Layer 2 of a small transformer language model trained on English Wikipedia (10 layers, counted from 0, width 96). Numbers have three digits each and are written without spaces.
Take only the direct path to the model's output, skipping the later layers: a vector added to the residual stream pushes a token's score in proportion to its dot product with that token's output vector.

Output vectors of the tokens that the questions are about. A number n stands for (n - 500) times 0.0045.
"ring": 548525563529477376437380391334442113509504651423503392459322514449386533609376623393424542720490571480473538421455504586415472612446347534639299516483455479774588504533638508507325425505421349557294473434480497478621615657584703525667484473559529787480432551348541507596500514544815497523
"we": 501717525588564548677562459473387336539662492453433528434370442474460372535464594544590416612375544523618545324525333399470497416534416421497564676610387377572277456516484599576470645673503271497466361401403538448581552274534442495598572578457639568590734388534316532490509572488654451498
"til": 343637478522570534406417519376617418479579463506555203612320669233380530641464726388454426358356577512574405452230453498572551427407569504533400634638258340715480597551424487453381393543744563671479494434488507308634597433571684448630595487458517708581480419390576523658503430406895593357
"lished": 462653463587676210482508334271551327444545364577264329703525479300649364696752712551465466686432412552569501466422628440430560535226437528603317604450625426684483593560316648409542237496609411533294202675363434401648603341555384445682357560492658581425701569492633488568439506505800775343
" mi": 403514539551555493490652564448417585444375458623384440496341601478399659560545578471277672443589435668333499445499656436387563380425607572560364477483311528628570645409487502513283399513591403507476428546295514546459560355605315602603319608513631681563644229490444636627558576435618498505
"ep": 523394532707544497603582360315634514515467342647461573654376544444545437431484578363313536553417574482543396538586532483387421498555512535422538598356493460618410337471528422537484709445620399763668541595480460438493414400558375441516559394471481567548499476563532564257442553383687609500
" 2024": 437595391590677467500415526339568401510599535619349442462567652450505458505466416505431418457492544527654502536416467551381624428353454394510469619419514558436603533581545467434498428632534411457304563571502630618536595393568388429515374531540621493438442587307588666419514450595508602491
"our": 414513461521556522485349503381274513494439513427576533623534601444614535582335602437365459572570539361543434495506550619450468633567369543407419449685560507412403454498359595543621630544553603436718363582516685512468564431778413472673507551336498402556379498365485341343526538344645555455
" position": 485543407517593379451504435524398396501687524481544303351386537546468461417605399430411444538620603666615504501504483461470734462460521506494402463448504466569478518531424628486423553371431431717507460566427678491536605513667446381535500589457482532483533348438688623531447625507424469403
" they": 386598521514546453378579440539414465472605472557447454410586656574670448477510693312456515534532544640561563431372627439507590435379329536583410522423533426597590505507491538550505317589565494433537387340502506620388688465594562401433569522515505559414562520498427400524571544430496437343
"cember": 304747544660547360395541365025487500503752414697258455646304749377470372569684515461297484487223666610397588538468647542403546523436470419483292725377623466645426445559434570319335404635525491674413428621509525640539476342770662471381572570483628598689420367466588657315292538338778575473
"ister": 475481463624626630571387571465412510478460460399459344538537379545421421393679771285342520685394587585401574269265601637556437578453510451427597570574623392467430481544317534483377466587615517528475605622691389451595512291562466606621581456285588431573465499520640610435262474332703644453
"ersonal": 321477369569500399491436554278258304507626505676515351587469524687518391506528609336414453577290553509490424527214492510523536459384559612489565518557435334638474573397327500389451418615496561623471537650547556464738588528690394351695456614363606672480623465575680523346378485548858513430
"lev": 361519387614463399520703567360507459456456314497374363534328501365484547686637423345503620490510453432561497490391456493532577577493677433612190555317493377546419630616512662474365563623690383585548248580356589386603624399441695475577540364347664568709557474471679570565333386420823541503
"ification": 387420447500658443510487478290529514468703439580598595437449538530423432597569670441349327483695674711571388446304497587638625424458426424477368455423525546417532641529573578425249400444518642657534460405432475665599577184506502508668565423324479418418506529320666738590471369524696480411
"arge": 319622437507569551367410387309422338506541379503479559344536507241416445724439684374411576440510595634515612432438452533513573591658634551520426496678437311645532517528489728511375428480390436586490595579431598547453606356634455363513549571337663597498727449368490520295616510306831450503
"ous": 530510470416531532480332500287390537516427598537353459386532497611608538481683767488456550768571517759405460449431590380545515512684489382352451588435533392586436546420190624455587410517385435455762427530450539518476503524516473498422597705221514524409434454554443464596547577326686488571
"all": 560467494472426489518586499396349354491572389288578489467457354510515529494596515544446412610636637452434499618624505555389465513579424370494434607431472559418577537475559513471518505299542618505502475626476592501535594491627552377620546492385497591447640553501378430598591389314690497393
"ength": 561461382580520545328356508199296375496353229608379455294400506474368321761472767397397673663512534521738542295642446520463623604569544563645314378618655413683571514448559653505556222624650564535553543514224462599478650297459550368626396449331590529604555522524638506481648425399821454456
"ivision": 236450334636535423288459337177562480488720338567463460514527558602658507591492462531292602502519713560543665357460469655316574290457520438413416728520377369479517495507410483385403530452541499583604544676254705716652461401593456547544598498410603421573443476461436542503661536532656611451
"ief": 517649372487474412542342496293444437526654450610490552367606438507531504669448645496273643496611553426538769481506558321395504425538545365573365713643382389728578373477487612290428500674393556659401502534352481521546557468532485465393491496281543637516640460590534567385462390287685646432
"es,": 441430583554573608411524587493678502512400510548505493513509589607733618469549588380436456451649435490481430332528645586691631483493458333430358574279408549455444422525297429522446622466568419704554461427411452555567508379696435471610582476484479562424437483341499606342570486371673528296
"ically": 481579414602615473586398294361570516469485575697537489620571575490533626572645827416430524463587470512578489339441508309571664733361654422564405592394193346475586629449292619365253346483451633601527327373509496553515587206478622322394594540417603510423764438480739558471480500323704374423
"cept": 415555390585432463493695343211470451459578513562552593616445595465418609657544538329517409578471436370514468458273506548655504503490533415608474537575434510523567666435382551526481620607366391623378400556381677561567724288599380304384694496269606475501493579551619620459398445556573632336
"&": 426390307648516406445554612441417621501585291499485592514512505567499391451501458217414418617342580466576646480531459445425502585545563398603516505508424483570469707474522649521491457573469325464314379636470548521501499477362428433571535659463663378531694520548477586376551489586796557381
"ics": 492472422565462328573271385398575609500351572630592521487485692504570567649493747312454392415586566548668493461547506437637632582458586428541602630362278410451621455615455459358277362560400582607532460338439496486531549293528501434426530496392605393548595278527779582590479516366726472467

Output weights of attention head 2. The head adds the sum of these rows, row i times number i of z. A number n stands for (n - 500) times 0.00046.
o0: 561538708396497558456494490441391624349376594632621510458432424632595382515408607466643334501291508218633528591433584596494496355554619454371509490576574391440736418437442499457371495423464647575516652539285530459597378638326470457330384618400372705618629492577469585466511584506556470560
o1: 527423697495383694384669425457470596527677348562583311647498598361578198348608516617367624435329540172280433627439868299824218246383685512396408335573745326621415429706318722438432667426731289576684548521398612591592518595594577692517375468480796424489438274488479475206362452577418694653
o2: 494556725490257399349485360458334473639468453536346686671625614405535295528627526569325640572434665519427553586594564536631387524363247570639568555495294478505533773452536278573524575637401470443234472223591454355791447586415473745398772568424267261180400562302484670519432825588419743632
o3: 346554665598388275638442556622306385255470474369749736455494506313556552566369371398393420395441849599495243462491437807302375563350473387490313537571564616476659318354636486678696605601457511650455585692661588155835528600839547531493368678396763311412381817510282353462541492455607226326
o4: 742309789397665442536291227498683279643428505435324389319329388842410374455415365475746457557736555647223368366421798603442447433535631667249483754513540797438439598382313404621456486814322585724502312508404486415420616701391350370669391762574296424522564459418546600594659202502712572539
o5: 553549537410524475358753420559645449467240315362607412440369378467340485434480563560623549541634559556814491524480540789660524754124624789456685433686381649479191508626589743552404505456420479465695452502221552519203514590492434499653660506456393323503283347434446520674514335605492516249
o6: 403383457487531471447346561520318390723581362399400568621493603310504690644630453527286583685643458387407729422518316227453517495488503408303611382691394462398553778624333592292723787461671244403750655601352235775599456696214372632677224677491728547619441410409378417319602450372817387664
o7: 851525618654458562571459494500394367477596652533493344778423723593529621423596492282597662593489549389058710295384603494061574755682259576394572335469599640657397441540449273423615309459387717477525666771636566613525404504465522585595345426173447417518458561369814362305530369551397416274
o8: 571478335380706418647709735345569503398586550254556737366697304329477279203506409338603626652313341470800211460399238550365328560570394606661514780502359671423768646341444496700745626518430540539632481511485430747616470664471470494668330348315459616270481533512395529551427559482599420440
o9: 547414240760349664530617440406655481543403795517561446426543635521447412309269391650413619184531753506557667658589912493572447491533477366558393641430320433419687368464768466645595270598341449510344407273741586460594622334398504669479675487515444486677525436167317454446498251550623437484
o10: 424638502425301594517512365712541341607511466710604653280430302673514486384554491302456778536508344386658480669632184459506445527536566371668528434413458404467435481474444501559633472475477430480604506549866510625352554454331295565515313503774479801546609686537537472579413378637417419053
o11: 555344782402551491512401469460560386615509577491355453534425487381344363527461584659605485350422448318362493901487469757300536415568569671537654604531509510422470620357367604407641461598413460621242567294485517474819533453239605497592721561318660576329499436680535522635297689637274421275
o12: 506527802680505467394576411626380414588269587445519186566486439406562682678598512293544334393657229343655588532465458520643507529552667512473768428406320675463521661520470699651529550496468540417246234432521634461296484477627497351536515570725479728350222495440789459494510541434471349328
o13: 535602652398583542546376617481378520416459185477601502724278507542355685645359612564691322719646310631336582668388329585305386397349658581513449540638595386531447599477632492592509380281565316630431504486745322498602602640405282389466545429599826488516562477305514376433371551377868247536
o14: 484550630470498602421554534516376339621454656378379349842458584374244506667394671185309658464399495454678466606553593179309331531593709388257590479566203403694555388637463794493367389621618438625703667654436317624681470532679709546456461438525589396555356461474588470201345677476543340618
o15: 186745662344550375735490593370485577292523505518275562505552534731396759589369377530248466573381378560351347486823467722340582371679442713792450684423503641504322211337553296405526624721379353301601483261418623539478491780472453598370753311464700316536704496597488653662421139582582561374
o16: 421548529577607186398502501484389520451369464436541418568563543356524869359543332479338514594604701535558572310652636465483317554273640498553337525443437514562423433473781497688525644233501454479471563502427583436578649642485258440563708510512535611210547652249784694401429449539382413555
o17: 379581594341650542603400611364592657481488524552402488600471503513645394454404394588666625561654388485142413390401383543355501721549424559495597434487463343707461468568314457583487608585544377634295693619826268372621510700471302383352201648494453601793446725359567689279409453279453863282
o18: 350468661325611365367554363726271735426576527597492722663657656371648525416571627145764420677641145324664500680669831687882415247475497601287497370622394499519131544615437471447608533525526575419260340430552372413613424439476290267475561368326496288291462706758745745440545450454375626430
o19: 353628479407341231642414406414548432635677690397848492452482439724385518654572695782491538552379472200491556594210481265318531446594468433448464706634516266430574592576510349506604669512363405449263655431394583434878489306515639572462640740463378489357530634572418546244455308498550677567
o20: 460703461626318382365774729436597685586521580612688305278572256537633404792571499722582500305631513514314468536452367442638643653443375406371402686584450589139461466465610622641627331378320522318473330678606552591456228300459442230761496317626439487437597404481490608682513403511584484492
o21: 523328807553450373326388771711554211473518570391449633570525405190412630754487609323458253666407620530619589453683483670221312318598451520780528435723425604527512351536562756221300475674589340471591423626508241711499430648551413596392568570410696352641683519321390205258375631470504574578
o22: 365330647350424366523772415557568562399459492464551369449269633504248789312851548505352521355684455663510435635684503515599322655537579710662321331751220594467478534388495491390455439330612303567498265605408483482359484417536553353361359665852549687502497717549402557574416268611566604548
o23: 409464522694549479619453801381668529460465487476571407571375565264745447552449814649535518569438508407525188682499544678287621312630421340567391638367592530511610403356810504376554444313453573521207426271380772633462437713849658335371173681544584509562142617415324415580590461513328536446
o24: 693376585523360444229374552563523494458385343751708580651367461592593258469333554550185492349560486596381292492579425512552634516584547359380448495392585816614789549532613345546667438487503470692466468457521442400512580028580458811268573462730591429463390717674308460369674372656522542402
o25: 704525317592678319493082521600571484701258825552564521574326629741528514415592495533394625443499149637464553486721433488574369620532614345811771243455602587429478220324545366600229755370487554456667706289458691409310294501398407484385469454630520298469573550538526729460613249492593373583
o26: 785337635454314377267538752671347588451527365581685729494689549641366461370495472418646514788453622395562711614535390282490323585592650542735434509666258480385389585546622546774445776387563611237636449259539349477354543419547577499332536265660552344570430539508346440456523412253501529185
o27: 277533470699398637609214632544511654662288665475643552668585622431079666216509693587402790432425472640499488718505400328566820354407530255344408390463760469682460484708366453536367452532768709601477499356412515281521559469508480487547570445360071566435503532391569464476449459455607569477
o28: 385148645526302723403453576365429359590368421617497664770359533637607436607556631304620410816301525331087445369587619534548529539442751646255394330438529285579613294681559496591635211518660496675456354151583329421342791392742734444779530312356573277456616449670625602429435302363894588752
o29: 457434704434637602662480507552580592387558446571837397497220371455402383418505437709593497293573509549514584399512821470422363412477499540264403537499449745485539640464461461491269555443450334545283655578455486654517462437464513404642439487381624446256517691458745532696164353408701544705
o30: 705658584385421432425440368414477362394599537452683426615518680342574440450723734328594463500378589686257332236537583265404411354455540419602524545357576617569584460558793579358288572849602544457680499805708558622406614443499563371553469394479196504324508501397406170408432539523458633710
o31: 508425541455320551497673619504725215461542563490443499640755574172653471498525387433383471498509560431431471553551497458475331295573394542674772338532422589378488630555600659345234444660722490632396431359579574500401511293628471610574572423496526670488462384485449499740186593436638474427

Each question shows a token from some text and the vector z that the head gathered there. A number n stands for (n - 500) times 0.0059.

"ing": 438405470488508455570524483410581432575514509479529549550528493518508563605522375550649612470398
Pushed down most: "we"

" B": 430559465571425525558446524551534478494507537544548484397527549522531468492464499491561503478533
Which of these tokens does it push up most? "lev"

" the": 524513491561480466514530475466479513470505490487551429526471501493474516494565535524495553500539
Which of these tokens does it push up most? "our"

"ater": 493511469493561434490518485435519451517480519474396546406576439397623469570450572571580497512531
Which two tokens does it push up most, strongest first? "til", "ersonal"

"son": 424438422566543464469563456499550485544519475495488517484494624539548505463514473445484525574473
Which of these tokens does it push up most? "all"

" two": 540492478512507509494494537433491511492508477488536506457491450464489507528502494486478512525488
Which of these tokens does it push up most? " position"

" 1": 531429561442392513520372463421394546479491385395565547492486439433579415605552482482396629436499
Pushed down most: "our"

" Comp": 516473527472471487539503486457471507483489469561438521482491499504453482487532437509478418472466
Which two tokens does it push up most, strongest first? "ous", "ivision"

" F": 514526494553519562499501521499502451511534502494497475471497490493513478516494478511516464481470
Which three tokens does it push up most, strongest first? "ength", "our", "arge"

" 201": 575640535519566584427462479625364599525511617375482522560497441506537602468290325484499543467538
Pushed down most: "&"

"h": 458569568473621598301267417831522537441640529470395514444534701334683364557245425620637497251546
Which of these tokens does it push up most? "til"

" of": 519483530510515544477465506496457472501454495437538492528472502504447490502509521511476541499479
Which of these tokens does it push up most? "ification"

" John": 475523496397434437447654349575512498632563541514544550579537499495481500367542369348487569522468
Which of these tokens does it push up most? "cember"

"im": 546671460479416626620476516510666422579605522459561358694693623511500288569519756386533596387442
Which of these tokens does it push up most? "&"

"ution": 521432450430504412442502520384617484491404559472428552595594547520481494618343514549455508497440
Which of these tokens does it push up most? "ief"

"orn": 413421341445426607568345431551508340504478302485501446279508630510658702598332456445532426545490
Pushed down most: "ister"

" H": 425635403526638533635520543389446436654413547597554549600728599541715604454499399490512548579474
Which of these tokens does it push up most? "lished"

"ction": 460583402479678610374462462609379385611340379525666504746495609291470471375547444675504396392192
Which two tokens does it push up most, strongest first? "es,", " position"

"2,": 581317647506578595220448591492479606641440324526599509517575522341492543428444426472280597600456
Pushed down most: "ength"

"le": 508308352514657356522621516302362451539721329517600621373551576287643669387473225295503603315171
Pushed down most: " they"

" first": 520464436516492500498566506497517547518520449509484424483502557479508488536496472439446610473462
Which of these tokens does it push up most? "all"

"am": 532467413455377436448506479457540435467566465505478573462523448420556509499518544525522453430476
Which of these tokens does it push up most? "ically"

" Te": 516484510487511489528471476493477499521513478484526541490526463476523465558506462507461487457490
Which of these tokens does it push up most? " mi"

"ment": 642261475382486412444681489411436538506534442542424469482443327523344510585506493475330496497297
Pushed down most: "lev"

" support": 504469554518485502531527453489514461539515486483508512561572502541477464547492556432494515463453
Which three tokens does it push up most, strongest first? "&", "cept", "our"

"P": 426410560528369509371260554665417548434393461695483408439511510695624631521463441318563463519574
Pushed down most: "ister"

" c": 504539498551465514485530465502523430521546443473516481549509457518446450558505569411532487486462
Pushed down most: "til"

"ul": 339359449649468459323475613535493504565490651641442398532494600553545539628455416387607307584391
Pushed down most: "ister"

" work": 509517486503493494525546499474538454548470487478483507560462493448496423560508503487507466504465
Which of these tokens does it push up most? "es,"

" ass": 532569515505524515524581510495508523500515504517554513502510491558464477460478431533535428455518
Which two tokens does it push up most, strongest first? "ersonal", "ister"

"In": 628658428554451556496437514468487454487554591412543448460461409567431488494530499457438509528503
Which of these tokens does it push up most? "arge"

" and": 563541509480542532491596461509505490543573498496515560474509487523434487428505378502553463452455
Which two tokens does it push up most, strongest first? "ersonal", "ister"

"erv": 570664417666468377544596503726451610340492457631527467481567566487398504835362369379523546319470
Which two tokens does it push up most, strongest first? "ivision", "cember"

"t": 590623770301826863354234476645162466341406569477495216476431436525502491464199544586712631569534
Which two tokens does it push up most, strongest first? "ification", "til"

"fer": 542552501547473501487492498498511514463485514451579445492455471487462494453540496546464520517551
Which of these tokens does it push up most? " position"

" Bel": 542567501500528559519561482459472427536544504542504505499515555482432470449519429547538498519493
Which two tokens does it push up most, strongest first? "ister", "ersonal"

",": 564456516543596427505596444437456582518415411398463558504499517539490552407492427551472415515442
Pushed down most: "lev"

" art": 484494516514500457505533429493494480524486471472483493574521488516511482585505483447553510491452
Which of these tokens does it push up most? "es,"

" act": 525511460473587492507520513486483471520531473510515536445516480503473445438555369519558440440463
Pushed down most: " they"

"s,": 545485491521525511455464572399495466512478428498500468460511400451450529563469515490512482579488
Which of these tokens does it push up most? " they"